Layer 21 of a small transformer language model trained on English Wikipedia (25 layers, counted from 0, width 128).
A neuron adds its activation times its output weights to the MLP's output. To switch it off is to set its activation to zero at one token and run the rest of the model.

Output weights of the MLP neurons that the questions are about. A number n stands for (n - 500) times 0.0006.
n3: 370 398 351 425 411 678 562 592 732 490 199 457 531 381 476 481 680 418 404 631 410 658 449 526 570 532 290 535 582 571 437 629 202 572 496 534 613 379 376 598 617 419 401 654 399 346 583 219 658 531 403 500 541 574 394 539 411 573 335 416 579 539 709 383 562 514 433 608 366 606 646 651 575 424 539 599 601 680 666 569 345 555 745 342 731 555 486 426 479 416 562 341 660 614 627 624 552 580 351 489 457 818 460 651 465 515 477 664 531 393 515 311 414 544 379 582 621 176 374 356 734 260 619 492 452 469 424 405
n9: 350 370 589 615 275 638 524 435 299 653 558 578 531 457 615 492 292 459 645 439 481 191 156 316 600 576 529 462 619 564 469 422 579 453 384 617 395 553 490 623 522 698 364 473 414 511 497 504 368 489 603 350 489 545 377 601 504 414 358 424 566 409 693 579 507 475 574 500 305 364 302 465 331 662 376 454 236 723 395 661 579 136 320 559 528 348 653 462 576 451 665 445 511 579 543 400 551 342 446 564 322 462 540 362 631 374 535 437 626 522 490 604 318 706 522 618 664 497 410 504 683 149 374 459 364 577 608 461
n23: 497 408 412 646 336 534 567 751 359 633 639 701 610 314 660 474 606 369 257 807 430 387 569 580 474 456 419 517 489 549 446 500 679 463 475 381 780 413 470 462 581 620 390 673 364 537 365 770 377 433 515 730 244 696 504 373 399 503 474 479 481 414 586 655 536 545 580 335 390 271 391 418 426 486 629 634 633 511 631 395 702 483 372 584 384 443 500 470 449 510 422 399 535 426 521 685 348 666 518 472 416 429 549 526 443 489 630 813 547 623 656 496 405 194 575 460 645 390 381 613 460 503 601 485 601 409 327 524
n98: 756 349 341 515 471 401 408 629 353 666 418 556 477 535 615 447 356 470 489 548 664 531 333 581 599 569 332 603 478 595 453 755 564 567 514 425 647 507 575 458 433 272 720 685 801 237 356 543 496 413 350 551 308 490 590 614 387 400 559 531 593 458 736 567 486 353 400 599 360 515 485 562 473 579 511 455 589 474 584 519 485 395 623 263 775 547 613 320 428 403 394 742 644 485 428 565 382 709 328 423 617 606 463 205 481 334 392 559 398 569 401 729 482 435 478 456 510 305 547 557 720 458 546 604 474 531 611 364
n99: 410 515 307 343 431 547 387 712 340 547 389 558 604 524 601 448 646 320 387 215 689 549 548 644 682 588 585 699 385 518 697 405 453 787 515 664 541 562 422 526 373 536 433 678 616 458 553 273 294 441 397 409 343 334 343 403 451 371 538 288 508 576 410 515 612 369 836 563 444 604 508 378 439 706 526 508 725 477 467 476 535 531 529 403 414 488 588 421 461 389 620 496 569 337 362 615 516 368 470 485 320 704 289 798 524 500 452 687 626 632 275 467 504 709 436 279 440 536 371 615 743 441 555 346 458 603 433 634
n102: 415 469 608 350 606 724 580 662 607 585 725 549 742 597 565 822 654 468 451 465 540 411 346 527 271 547 496 452 508 632 442 568 585 345 569 287 208 414 613 766 588 777 630 550 492 563 471 596 527 573 539 481 567 582 477 418 555 305 694 507 645 481 706 408 635 541 390 720 403 686 407 182 550 720 383 536 428 409 258 508 834 518 369 636 332 388 549 500 768 411 580 430 568 332 704 529 647 500 446 466 447 577 621 619 365 366 537 484 489 617 479 561 563 700 686 370 449 600 741 530 540 606 622 433 328 439 531 690
n111: 402 273 740 221 535 323 425 404 605 369 830 533 443 235 294 580 399 224 544 309 614 478 455 381 568 639 530 551 621 652 525 515 631 567 553 741 424 596 597 167 335 318 422 490 473 504 464 578 436 528 515 462 535 463 534 383 462 424 445 551 410 264 553 590 629 426 360 560 600 679 428 325 628 612 507 516 642 676 617 416 751 677 518 487 500 524 638 440 536 424 421 512 430 508 614 520 724 561 485 522 485 404 360 422 642 450 69 554 607 508 27 508 578 382 550 268 400 588 353 541 664 537 672 465 677 677 609 577
n144: 420 608 566 519 674 427 329 287 525 309 492 429 508 907 327 473 411 470 507 431 519 448 484 699 435 585 486 462 500 617 383 415 606 541 304 458 294 521 339 475 526 333 639 537 567 374 634 559 646 462 445 694 571 612 319 472 529 607 560 510 496 560 533 444 525 567 474 232 467 488 390 462 567 445 550 435 325 709 507 328 448 449 489 543 453 407 411 465 462 493 627 419 259 526 627 477 286 438 392 486 443 538 570 564 91 441 189 533 623 438 976 748 262 348 493 467 425 242 660 489 541 521 622 560 570 535 489 623
n161: 533 591 475 453 438 561 540 532 413 625 605 384 557 613 411 618 484 563 511 504 240 273 438 407 565 336 500 449 347 646 195 372 460 343 431 444 332 612 254 688 512 515 550 289 492 351 318 471 406 368 336 431 394 574 489 390 577 606 339 548 591 559 496 409 615 660 578 653 181 590 452 647 849 464 511 311 579 386 230 456 532 249 288 356 179 385 361 618 420 427 863 449 571 591 550 439 387 671 382 302 485 388 521 456 480 343 562 516 522 376 500 276 512 439 492 640 493 360 244 386 532 485 556 740 543 403 318 478
n162: 590 417 619 648 567 683 591 932 555 500 563 490 408 598 361 493 486 390 291 523 493 575 496 398 643 485 665 319 727 564 463 642 305 390 497 500 490 547 663 443 550 497 675 322 521 582 359 406 510 576 662 483 457 463 455 517 584 500 489 473 627 607 483 443 569 376 733 248 520 482 413 434 485 438 314 547 374 667 517 369 475 589 725 626 199 660 592 606 549 331 651 325 301 457 545 441 598 451 431 419 480 351 471 514 460 620 363 811 380 497 566 558 507 396 427 630 405 447 522 503 329 585 438 575 528 665 452 360
n165: 469 504 255 445 685 459 523 669 422 602 553 503 310 469 550 689 500 369 615 712 596 912 427 496 523 460 348 473 460 403 696 437 422 583 761 489 539 528 577 858 559 568 420 565 306 580 595 434 521 481 406 687 573 352 351 569 475 640 485 538 419 445 342 655 507 441 526 519 414 588 418 517 597 300 455 754 539 647 672 575 500 517 573 471 465 423 500 352 466 606 554 457 632 541 358 572 784 534 380 730 402 526 299 614 527 526 405 722 550 432 271 507 427 397 389 275 665 658 608 232 408 650 567 665 612 587 616 631
n183: 550 333 640 671 435 595 521 563 559 554 432 424 321 447 531 50 538 759 369 542 673 484 633 352 591 620 515 518 462 318 488 526 629 608 407 667 377 522 341 544 658 371 594 271 350 454 589 544 529 469 519 410 431 608 433 428 462 504 515 482 645 91 474 612 455 851 660 449 240 823 382 486 561 667 540 473 412 362 309 606 488 544 475 399 516 380 467 274 489 500 800 424 555 275 708 540 581 507 441 587 489 449 369 531 516 393 340 481 405 651 362 456 454 500 470 462 500 622 335 518 450 624 480 316 436 595 419 406
n184: 262 399 339 496 576 571 436 796 507 615 440 409 524 386 567 154 492 581 518 462 345 668 447 629 460 654 638 404 592 463 750 423 508 539 556 426 504 208 716 408 759 370 423 651 411 515 425 557 393 528 370 727 615 315 287 309 409 346 477 522 423 420 632 376 541 700 634 389 543 376 567 662 728 479 452 445 541 512 554 651 376 360 467 311 549 387 633 651 496 313 443 431 482 566 466 385 500 596 522 555 633 386 652 779 592 174 424 485 535 788 459 534 369 466 613 477 525 352 447 537 724 511 524 465 303 667 533 384
n206: 496 430 158 572 520 654 552 252 590 538 576 366 626 410 636 292 693 588 301 443 536 545 827 723 838 572 520 612 605 792 547 396 537 544 492 525 492 733 474 601 508 572 518 439 330 585 470 585 299 541 400 373 609 591 492 670 178 361 617 639 458 504 555 227 807 511 460 604 239 466 624 406 398 201 492 521 515 452 678 338 472 413 446 334 693 682 349 521 279 572 537 492 446 716 614 462 543 429 418 473 488 422 638 439 467 625 403 484 710 651 199 449 464 441 579 492 493 508 339 558 609 758 616 637 488 587 519 641
n219: 504 705 386 462 639 465 324 612 412 683 475 461 402 464 658 434 572 628 593 348 386 240 579 496 625 612 547 734 391 518 468 435 561 606 482 454 624 586 639 474 208 571 548 453 587 553 270 162 702 585 485 567 726 496 702 398 381 482 647 419 651 240 467 306 592 675 519 360 462 453 473 500 652 497 421 423 381 526 500 803 523 659 496 599 512 618 623 648 374 549 403 347 364 206 537 617 440 643 529 704 540 608 558 519 484 774 406 489 428 567 535 434 692 390 482 470 431 447 484 402 458 633 233 330 295 360 584 532
n240: 691 407 286 289 365 339 489 689 597 470 603 565 508 275 434 335 644 460 378 679 609 602 454 635 442 456 473 315 464 450 374 469 414 547 527 634 644 545 574 422 621 275 511 425 725 640 748 323 277 704 250 500 552 508 590 309 409 504 472 298 517 360 692 565 531 492 612 463 612 513 426 474 708 185 481 336 604 520 602 405 468 641 473 514 564 647 772 570 392 388 378 448 355 581 508 839 381 678 279 492 450 455 342 605 342 400 471 357 478 705 463 368 308 360 480 480 504 571 593 330 548 190 750 572 433 343 365 579

Each question names a token from some text and the token that comes next. It shows the activations a of the neurons there, in the order above. A number n stands for (n - 500) times 0.0081.

Then comes g, the gradient of the next token's log-probability with respect to the MLP's output, scaled to length 1. A neuron's effect is roughly proportional to its activation times (output weights . g). A number n stands for (n - 500) times 0.00067.

" for", then " the"
a: 516 507 680 539 485 506 458 491 556 497 478 493 524 382 487 513
g: 669 425 432 630 542 541 403 421 544 429 790 601 318 633 631 431 656 620 617 349 598 507 289 368 359 448 539 458 649 403 672 237 777 412 517 394 398 365 478 296 238 682 536 448 466 426 495 492 316 596 385 377 527 256 654 562 861 490 693 450 538 684 487 726 273 538 662 264 401 513 227 734 587 489 477 519 512 545 471 555 544 412 455 478 647 501 769 436 664 667 756 525 463 555 493 511 414 606 471 750 593 415 499 514 569 486 454 292 586 378 522 396 529 365 505 429 294 416 478 487 219 672 375 666 683 454 607 451
Switching off which neuron hurts the next token most? n206

",", then " he"
a: 458 507 377 483 494 469 509 523 530 500 503 477 517 504 499 332
g: 696 497 450 404 611 518 501 433 305 471 397 583 515 451 246 517 217 361 429 448 504 729 531 444 544 609 566 459 401 596 333 508 470 804 528 513 328 554 532 574 514 165 803 566 448 570 528 626 668 538 749 370 594 854 514 528 428 600 606 349 513 392 535 516 334 460 553 485 383 500 434 471 438 597 487 453 158 503 641 599 315 605 253 567 522 427 642 353 422 488 278 382 737 557 634 517 538 546 452 481 512 678 268 565 452 480 566 379 537 827 424 343 522 719 458 375 524 632 473 587 575 673 401 628 654 789 610 795
Switching off which neuron hurts the next token most? n23

"-", then "we"
a: 500 525 477 442 455 231 487 525 496 487 501 251 453 476 459 377
g: 548 463 300 131 806 363 352 599 620 457 443 380 436 540 290 607 587 584 785 455 423 395 274 663 512 581 169 690 502 501 571 509 399 458 522 426 486 612 719 490 547 460 478 693 537 718 484 636 481 538 453 630 353 561 341 572 704 429 535 351 409 645 656 361 371 636 375 501 623 525 700 517 441 379 506 359 506 587 441 662 616 576 357 446 496 360 482 811 201 405 612 463 593 569 315 407 397 728 661 642 636 302 367 437 548 699 388 436 655 451 565 345 687 529 537 675 703 422 616 405 424 211 475 454 523 579 468 526
Which two neurons, each switched off alone, lower its probability most, in order? n183, n102

"ers", then " (P"
a: 478 488 508 357 507 503 475 513 576 491 484 524 519 489 507 534
g: 467 622 275 274 508 425 539 520 308 226 498 690 693 369 362 634 454 577 519 508 350 486 482 502 499 528 757 537 410 435 408 397 775 532 398 179 379 518 199 465 269 563 526 558 457 622 435 705 572 400 522 409 491 251 671 653 675 480 849 539 390 470 333 537 586 430 413 603 587 496 548 405 547 493 540 411 308 344 181 308 323 574 478 484 634 525 90 415 513 628 331 594 446 444 465 384 435 289 517 411 420 488 619 661 448 498 408 594 435 340 594 503 259 533 359 516 459 373 405 305 448 589 625 409 340 474 683 413
Which neuron, switched off, raises the next token's probability most? n240

"avy", then " with"
a: 481 538 485 594 574 494 491 480 482 496 481 602 436 517 454 487
g: 658 782 655 711 497 387 431 377 825 217 473 430 540 646 412 275 428 501 637 546 751 555 399 530 317 375 617 402 614 677 471 482 416 516 397 660 591 446 276 298 547 425 526 355 609 363 649 632 652 456 388 474 651 224 428 565 672 565 486 424 264 447 414 654 529 283 647 344 320 467 343 456 561 531 285 319 596 565 487 362 430 437 539 526 371 458 242 384 710 256 678 445 439 742 493 342 590 537 637 654 462 523 342 532 435 457 595 448 551 257 564 355 477 485 512 543 376 192 527 368 497 435 243 434 441 491 465 571
Which neuron, switched off, raises the next token's probability most? n98

"W", then "A"
a: 522 493 664 507 491 516 515 508 493 453 502 485 517 517 500 647
g: 369 678 661 532 392 452 485 557 597 532 515 346 607 502 425 95 591 466 448 578 455 450 744 615 614 348 591 586 455 592 470 636 288 358 454 729 543 540 506 680 553 602 431 623 462 586 391 253 560 701 480 439 601 451 648 400 552 470 416 499 493 338 567 369 715 455 485 502 457 302 483 617 387 692 532 433 373 356 632 481 474 532 841 414 400 344 516 489 558 639 538 202 669 126 773 620 344 670 687 432 462 425 761 443 520 326 418 517 302 304 543 447 459 532 600 357 788 577 367 646 503 543 645 621 318 404 363 661
Switching off which neuron hurts the next token most? n23

"ames", then ":"
a: 481 513 496 422 496 516 504 421 627 499 515 495 582 500 496 505
g: 437 551 393 438 371 454 484 456 585 804 481 552 305 459 558 337 456 485 780 569 369 655 451 573 479 550 438 389 616 456 620 402 471 427 442 554 92 442 409 635 361 633 404 510 391 617 540 392 639 307 686 643 405 614 658 418 456 640 650 477 615 599 559 530 731 372 601 773 482 381 695 583 505 671 340 410 607 715 579 419 616 647 436 524 616 531 414 711 413 417 570 588 261 385 464 472 359 485 488 393 295 680 646 387 670 460 822 490 582 351 477 625 389 546 522 647 336 533 324 389 153 350 431 776 716 505 602 663
Which two neurons, each switched off alone, lower its probability most, in order? n161, n98

"re", then "l"
a: 454 460 557 498 501 499 471 516 494 492 484 443 508 504 457 543
g: 356 119 463 601 600 516 434 413 761 698 544 597 493 495 516 497 668 734 559 283 532 463 494 406 640 515 492 359 420 391 771 721 785 752 482 502 276 352 573 610 453 396 661 378 348 523 492 564 541 566 276 604 524 348 619 454 474 477 682 423 689 524 665 615 433 568 382 523 564 338 599 201 403 268 283 577 433 591 325 354 430 526 480 561 321 603 526 588 458 470 624 518 732 576 319 460 421 533 630 387 600 495 360 264 803 641 318 378 464 527 637 436 731 617 452 533 385 425 737 458 426 578 512 456 342 404 668 417
Which neuron, switched off, raises the next token's probability most? n23

" for", then " 7"
a: 514 395 537 530 528 488 477 496 679 495 481 491 559 486 501 516
g: 420 648 602 735 575 404 372 723 680 683 425 193 373 457 508 469 418 530 508 497 475 413 594 516 325 469 302 272 412 571 322 663 395 554 785 713 653 270 602 430 575 539 419 703 421 347 334 587 564 664 435 749 448 447 275 579 392 615 653 527 450 302 230 307 682 630 243 626 679 418 651 463 550 377 324 500 566 629 437 663 222 371 607 486 353 739 513 410 635 610 465 644 575 575 615 506 621 478 754 527 429 403 377 649 420 450 570 501 569 444 540 580 528 436 569 550 371 573 312 337 628 707 340 456 491 657 481 551
Which neuron, switched off, raises the next token's probability most? n161

" Final", then " against"
a: 523 526 503 470 416 528 491 517 456 492 547 476 436 442 816 497
g: 798 781 659 536 662 503 524 417 467 322 486 337 494 599 191 463 580 562 516 503 818 623 489 454 637 439 643 425 493 598 540 380 454 452 597 518 661 385 568 569 481 347 690 617 448 613 575 424 557 570 569 414 602 551 457 726 752 698 519 588 522 334 599 613 509 638 530 383 387 665 351 326 444 403 435 366 448 604 802 358 628 474 385 565 659 663 559 551 397 489 420 629 580 602 395 437 433 541 643 345 696 732 487 176 601 256 590 285 449 398 444 478 592 643 232 650 377 347 425 294 549 617 349 420 565 623 655 799
Which two neurons, each switched off alone, lower its probability most, in order? n99, n184

"ay", then ","
a: 447 514 392 526 498 502 549 498 498 513 455 505 499 523 487 456
g: 234 260 577 400 632 512 571 536 320 544 591 460 327 653 626 538 302 454 308 697 640 567 407 516 585 420 464 781 373 344 438 246 330 311 437 700 291 509 666 509 413 551 609 246 456 427 532 761 780 631 379 547 474 328 787 589 507 370 498 627 461 617 602 520 421 612 568 439 523 508 266 538 508 603 371 562 395 496 262 625 589 544 388 508 540 773 424 365 443 356 118 550 463 456 323 626 504 432 361 744 637 562 538 582 487 422 470 557 651 507 508 437 568 753 396 652 635 413 590 487 452 550 577 717 613 386 558 696
Switching off which neuron hurts the next token most? n23

"l", then "ig"
a: 495 466 529 409 510 421 525 684 422 522 480 483 683 493 547 578
g: 468 544 687 429 751 320 537 320 279 383 519 586 603 739 478 636 622 429 486 401 665 522 574 524 607 699 656 630 398 545 508 773 634 185 439 646 752 292 392 491 363 787 446 378 391 302 697 508 604 655 504 227 463 690 533 377 336 360 502 552 619 409 497 592 602 403 467 756 373 581 496 519 372 351 608 509 633 463 419 631 571 488 576 623 401 507 499 562 561 479 393 196 406 604 350 242 450 579 710 515 601 634 312 556 366 454 529 499 617 463 417 430 512 653 455 224 489 621 474 743 409 600 648 675 615 493 688 645
Which neuron, switched off, raises the next token's probability most? n184

" N", then "az"
a: 365 575 499 501 498 563 600 612 459 515 459 547 458 485 501 492
g: 358 243 653 482 549 363 546 563 588 526 609 473 355 297 586 553 233 565 433 684 532 628 227 557 766 347 508 408 218 489 437 587 572 551 456 333 384 725 630 613 391 407 716 370 696 505 411 546 425 563 576 466 503 396 501 386 655 326 682 508 374 463 679 556 387 97 670 560 573 646 284 201 593 443 596 391 543 571 457 526 748 599 567 467 408 499 608 510 372 723 351 702 540 433 711 279 570 510 414 440 576 544 494 629 462 316 492 415 433 517 467 485 520 438 506 809 562 225 362 624 510 466 373 735 630 422 488 382
Which two neurons, each switched off alone, lower its probability most, in order? n111, n3

" the", then " 2014"
a: 507 531 512 508 460 478 501 480 886 502 485 508 547 457 767 502
g: 352 482 424 507 516 656 291 684 257 448 492 430 485 534 624 335 525 454 532 431 551 536 705 623 405 663 747 357 436 527 354 283 468 570 648 475 377 493 472 569 493 279 410 611 284 576 728 461 483 689 363 678 540 795 513 355 535 659 456 338 193 350 361 231 463 536 529 425 447 455 251 681 521 568 348 417 455 449 529 354 364 643 297 399 736 282 395 362 524 351 466 462 690 490 525 638 657 470 745 866 349 613 634 401 338 444 613 448 443 360 523 578 574 575 795 642 498 556 498 464 471 696 537 442 696 565 509 454
Switching off which neuron hurts the next token most? n219

"lex", then " e"
a: 516 722 488 500 670 497 562 543 485 501 579 497 547 602 517 497
g: 529 613 516 308 670 663 389 253 599 534 468 606 418 377 525 440 532 552 488 409 271 403 500 393 367 635 689 629 418 610 730 809 317 409 618 686 440 619 505 524 687 662 446 474 565 485 456 388 378 435 340 490 422 485 471 733 241 695 430 284 328 508 377 435 446 614 524 785 422 388 651 435 343 362 284 224 628 505 493 599 543 460 618 542 338 448 464 573 550 716 580 581 471 383 425 574 499 421 411 146 264 477 328 650 299 533 513 686 562 555 515 587 593 258 478 641 560 644 563 737 495 547 591 376 699 333 345 280
Which neuron, switched off, raises the next token's probability most? n9

"W", then ")"
a: 525 497 585 529 478 517 477 494 502 499 502 478 537 514 494 510
g: 426 523 561 498 535 553 345 403 293 366 502 615 422 447 567 807 430 443 543 458 286 529 504 446 490 706 507 294 395 500 400 335 568 481 501 441 481 337 371 384 352 286 543 398 648 397 568 638 328 245 592 555 547 537 132 482 337 447 354 409 457 709 446 535 225 612 440 526 605 609 574 377 579 247 367 520 674 613 283 381 482 410 140 579 724 747 464 619 296 588 608 678 567 742 338 223 520 592 387 536 604 531 520 479 399 653 523 425 545 516 557 672 552 540 379 531 438 487 642 280 340 568 446 405 383 684 754 317
Which neuron, switched off, raises the next token's probability most? n23

" Vol", then "ley"
a: 560 494 447 803 396 507 483 504 475 447 370 498 430 522 593 500
g: 544 480 546 575 371 613 498 332 498 543 337 474 598 477 758 460 565 519 715 451 699 320 362 271 410 404 283 474 418 499 438 501 439 467 513 471 432 466 532 501 736 639 487 366 509 603 356 530 558 547 661 668 514 695 490 658 213 515 584 709 470 344 537 594 776 449 562 711 464 643 425 330 420 590 249 547 389 557 650 337 471 555 459 388 692 577 495 440 622 380 517 782 533 331 578 553 425 301 405 426 627 383 114 84 334 566 151 359 656 679 493 346 439 370 698 400 511 442 468 471 500 517 622 314 512 634 540 496
Switching off which neuron hurts the next token most? n98

" He", then " le"
a: 498 620 429 498 260 526 510 490 497 498 512 503 332 510 621 140
g: 594 612 455 577 526 447 458 462 670 502 425 826 665 527 656 564 643 501 522 408 431 415 563 325 734 396 394 547 400 551 580 682 422 659 537 498 349 257 309 530 653 408 406 607 594 322 408 451 472 596 624 499 542 575 499 547 478 549 53 123 549 492 733 687 576 635 483 486 424 441 421 570 355 630 383 491 519 538 483 720 690 596 258 647 447 656 189 440 484 596 348 460 581 303 289 434 441 277 342 808 392 457 513 475 578 402 617 693 454 380 417 459 380 464 467 497 519 503 751 562 538 706 457 343 801 509 421 457
Which neuron, switched off, raises the next token's probability most? n99

" B", then "ob"
a: 489 468 496 494 522 499 451 576 498 526 513 494 492 469 499 498
g: 360 485 589 415 634 464 435 386 669 724 438 568 595 285 527 406 663 332 436 562 330 597 357 558 436 269 604 527 373 537 653 383 366 666 479 458 379 432 421 559 654 440 730 257 577 663 641 390 376 681 584 661 656 535 445 347 527 577 182 506 467 431 817 612 458 525 717 678 568 522 612 394 510 481 465 719 782 348 590 649 569 600 774 431 450 522 295 347 504 595 437 504 669 595 515 490 499 635 596 612 165 541 511 451 531 753 478 700 317 612 368 491 342 643 579 305 701 740 515 696 596 518 331 588 560 452 555 556
Which neuron, switched off, raises the next token's probability most? n144

" 15", then " m"
a: 510 623 521 474 482 485 522 494 499 522 502 498 514 516 539 497
g: 303 390 411 530 668 425 587 250 563 669 560 640 281 381 514 526 712 510 643 574 503 467 289 516 500 487 428 784 344 511 550 771 420 251 402 518 427 625 499 454 822 432 534 489 382 399 563 576 645 228 545 476 245 327 279 495 620 228 490 385 345 392 342 746 423 553 735 608 463 652 523 575 388 655 534 432 528 584 586 502 434 456 468 513 525 440 411 479 445 579 469 435 382 609 319 434 520 548 492 422 269 212 159 692 330 490 433 625 741 643 523 363 363 483 226 524 524 467 584 601 441 405 295 382 535 507 557 300
Switching off which neuron hurts the next token most? n9

" co", then "al"
a: 527 499 545 502 366 503 517 536 509 494 500 507 505 518 583 525
g: 595 552 340 492 501 634 398 521 546 470 421 457 374 627 373 475 494 298 428 650 403 589 608 525 609 356 646 165 714 305 503 478 378 464 537 388 483 578 295 501 415 320 616 470 534 622 653 588 616 776 458 682 347 613 405 459 577 376 547 477 366 445 310 536 693 409 422 327 473 369 667 381 399 556 541 465 516 539 395 758 614 294 546 506 124 409 652 772 632 373 400 563 398 354 805 458 537 580 646 584 627 662 581 485 460 282 582 486 655 220 530 365 534 656 395 537 756 432 299 436 482 518 757 536 750 506 735 453
Switching off which neuron hurts the next token most? n99

"ul", then "p"
a: 495 466 500 507 500 500 648 679 606 458 349 410 486 632 455 481
g: 190 392 589 289 477 364 486 467 370 470 548 498 415 390 287 526 492 527 679 548 440 472 475 682 537 558 657 180 424 569 597 489 553 685 678 378 546 567 500 393 506 480 528 374 495 482 361 543 684 383 466 412 251 564 690 267 688 522 440 493 653 528 529 512 274 495 376 412 602 384 412 630 608 326 336 484 215 629 368 690 393 374 590 591 99 319 212 502 518 708 705 364 578 799 453 435 580 500 354 394 478 550 673 759 616 394 609 519 451 419 511 521 491 535 426 617 573 343 710 401 363 360 382 641 464 454 217 450
Switching off which neuron hurts the next token most? n161

"ot", then " made"
a: 478 495 489 500 520 498 449 527 541 501 460 544 522 508 564 501
g: 690 420 636 605 319 382 603 299 394 449 662 325 495 721 563 477 404 495 448 422 750 557 230 655 687 455 715 478 653 535 358 490 525 539 510 715 362 468 501 565 637 461 492 858 477 565 420 644 511 563 519 293 471 581 709 482 653 393 569 619 643 309 326 416 604 712 441 448 543 853 516 509 421 722 593 580 449 500 755 295 415 367 625 602 653 556 597 705 379 444 488 457 509 533 315 326 353 325 584 366 344 348 505 428 329 460 405 419 572 835 542 421 487 692 359 520 551 529 384 504 543 362 402 449 682 680 712 650
Switching off which neuron hurts the next token most? n165

"A", then "-"
a: 472 504 551 477 475 496 513 497 501 368 499 535 526 502 549 502
g: 350 400 363 534 484 540 242 319 676 317 328 371 321 437 504 524 451 645 591 371 389 543 437 646 520 283 465 338 417 633 614 600 529 544 403 494 530 498 303 572 422 452 245 654 496 349 528 388 549 360 514 590 507 476 433 387 379 581 402 263 444 516 640 274 617 666 401 577 427 569 479 550 547 270 810 385 659 460 481 832 736 595 594 641 639 519 529 365 456 619 664 535 686 249 520 409 371 584 542 392 683 315 212 442 569 427 437 504 387 543 501 589 350 409 677 564 206 784 336 550 743 540 442 656 269 661 458 478
Switching off which neuron hurts the next token most? n162

"ier", then "d"
a: 665 442 493 458 977 561 493 596 496 488 485 487 486 505 478 535
g: 495 303 433 458 343 489 430 496 542 572 611 433 560 686 461 621 651 408 516 311 546 355 440 510 479 480 511 518 579 657 378 615 727 352 640 717 404 688 739 521 438 607 626 671 611 430 368 691 431 483 596 431 496 500 461 270 519 706 360 454 567 449 348 360 640 365 609 284 508 451 813 386 176 284 553 330 365 652 291 468 367 550 556 555 670 942 565 580 767 428 452 380 588 530 556 585 412 329 404 720 660 655 547 397 493 441 263 489 480 641 408 639 407 523 700 448 421 627 193 686 482 469 404 433 394 597 452 530
Switching off which neuron hurts the next token most? n99

"ball", then " –"
a: 543 491 643 501 502 671 518 520 549 442 503 520 498 446 508 473
g: 591 757 716 207 179 440 208 690 347 525 525 339 471 374 585 510 578 549 595 423 416 465 415 508 505 436 376 283 500 378 377 741 425 462 620 438 735 341 731 518 324 513 687 465 467 354 266 492 420 806 621 478 651 424 316 511 406 444 603 393 424 496 603 321 255 610 642 660 613 430 426 486 598 276 456 587 491 538 544 297 459 439 552 598 562 452 371 488 245 630 641 489 526 385 638 381 495 326 408 466 333 526 433 314 554 481 478 712 597 437 628 321 524 531 578 514 441 810 673 439 482 662 593 324 335 529 483 254
Which neuron, switched off, raises the next token's probability most? n162

"A", then "00"
a: 465 501 497 444 500 511 513 484 496 531 503 490 474 567 509 553
g: 607 263 685 426 292 598 573 567 666 500 524 533 450 331 567 538 607 457 415 411 526 454 398 376 507 355 547 522 460 540 428 415 623 576 545 323 496 561 837 564 619 582 331 415 390 463 542 502 515 680 812 250 522 601 353 561 379 508 489 585 336 557 527 661 543 435 397 298 468 523 447 463 763 304 325 530 611 635 335 404 370 331 468 575 560 533 550 446 699 460 187 859 516 428 654 361 575 586 453 537 412 628 312 543 462 395 371 642 452 738 547 597 288 238 379 660 440 183 763 421 507 216 649 514 706 460 610 472
Switching off which neuron hurts the next token most? n240

" In", then "g"
a: 506 479 523 541 507 515 540 616 589 495 492 516 499 505 331 496
g: 609 435 278 446 473 463 572 570 636 491 500 316 602 338 464 596 568 426 429 568 211 470 483 629 503 394 429 260 574 604 406 657 540 424 640 192 598 482 498 574 672 485 638 542 284 451 598 616 692 461 381 323 478 511 423 571 662 433 480 672 507 782 416 456 588 798 729 560 475 214 618 187 168 375 651 612 642 358 377 397 377 574 679 453 546 721 542 507 769 545 524 250 367 604 530 324 408 451 363 488 697 608 679 457 532 637 331 420 453 285 555 444 601 383 438 566 542 510 535 514 454 574 464 778 688 456 687 488
Switching off which neuron hurts the next token most? n219

"1", then " de"
a: 502 474 475 474 473 63 500 529 316 508 628 473 536 505 525 483
g: 504 593 399 607 748 516 644 393 274 595 479 715 371 442 379 332 424 691 387 636 666 454 519 528 741 614 123 477 332 752 551 590 509 474 509 351 438 557 554 364 500 537 403 514 371 455 467 582 409 236 505 437 415 553 400 463 331 437 438 239 321 261 509 536 567 590 676 543 598 570 590 445 288 473 650 459 670 424 426 295 572 433 602 584 515 430 305 376 592 429 432 646 535 334 386 542 698 454 426 611 346 513 321 494 421 513 540 731 516 567 387 394 549 282 559 547 528 500 621 771 545 686 259 774 864 572 621 250
Switching off which neuron hurts the next token most? n102

"-", then "2,"
a: 492 353 489 517 488 466 555 470 633 481 490 521 498 508 503 476
g: 572 371 651 372 345 511 534 526 495 193 454 397 612 634 557 672 423 244 383 444 606 472 412 322 671 428 663 401 513 523 354 363 420 414 448 687 400 531 532 631 491 389 394 473 289 447 478 649 404 603 414 357 549 543 501 541 412 714 621 701 495 390 484 707 459 167 468 301 580 571 322 430 580 438 204 539 551 463 467 633 518 525 446 638 414 722 839 313 615 693 193 678 553 642 565 694 541 460 579 767 528 713 460 525 510 257 482 588 390 633 596 429 318 350 529 751 368 695 599 568 664 707 364 432 474 583 533 467
Switching off which neuron hurts the next token most? n111

",", then " N"
a: 438 483 496 480 553 466 558 512 777 509 496 495 506 504 500 530
g: 528 458 638 316 631 427 406 640 537 439 526 564 531 296 473 604 661 515 602 393 478 451 467 404 523 259 542 290 532 387 375 597 550 601 559 612 636 563 363 528 498 764 320 486 564 520 528 456 598 223 402 420 364 198 654 133 645 320 482 579 718 449 361 562 582 627 429 691 609 676 896 541 489 463 600 666 619 398 441 454 736 608 620 407 402 636 581 676 570 387 348 493 549 332 294 366 383 361 604 381 730 318 490 720 540 639 305 349 665 540 506 403 267 585 531 475 625 392 480 532 473 367 794 681 548 535 523 487
Switching off which neuron hurts the next token most? n161

"struction", then " works"
a: 497 491 499 502 511 489 495 552 526 483 476 507 409 499 528 462
g: 514 585 421 442 345 494 578 467 342 565 437 553 401 317 312 618 425 447 531 536 565 534 553 566 402 569 660 864 296 544 447 384 361 683 441 619 231 583 565 683 405 425 188 504 467 342 319 543 772 433 522 425 739 549 444 349 459 491 234 459 383 503 413 335 410 327 508 601 312 541 599 466 450 570 560 541 464 583 318 460 479 527 349 554 574 365 500 636 651 557 582 464 673 468 402 628 595 414 344 199 289 309 693 434 277 578 225 556 390 656 584 507 630 381 588 468 879 576 500 772 425 429 535 770 289 482 466 428
Switching off which neuron hurts the next token most? n184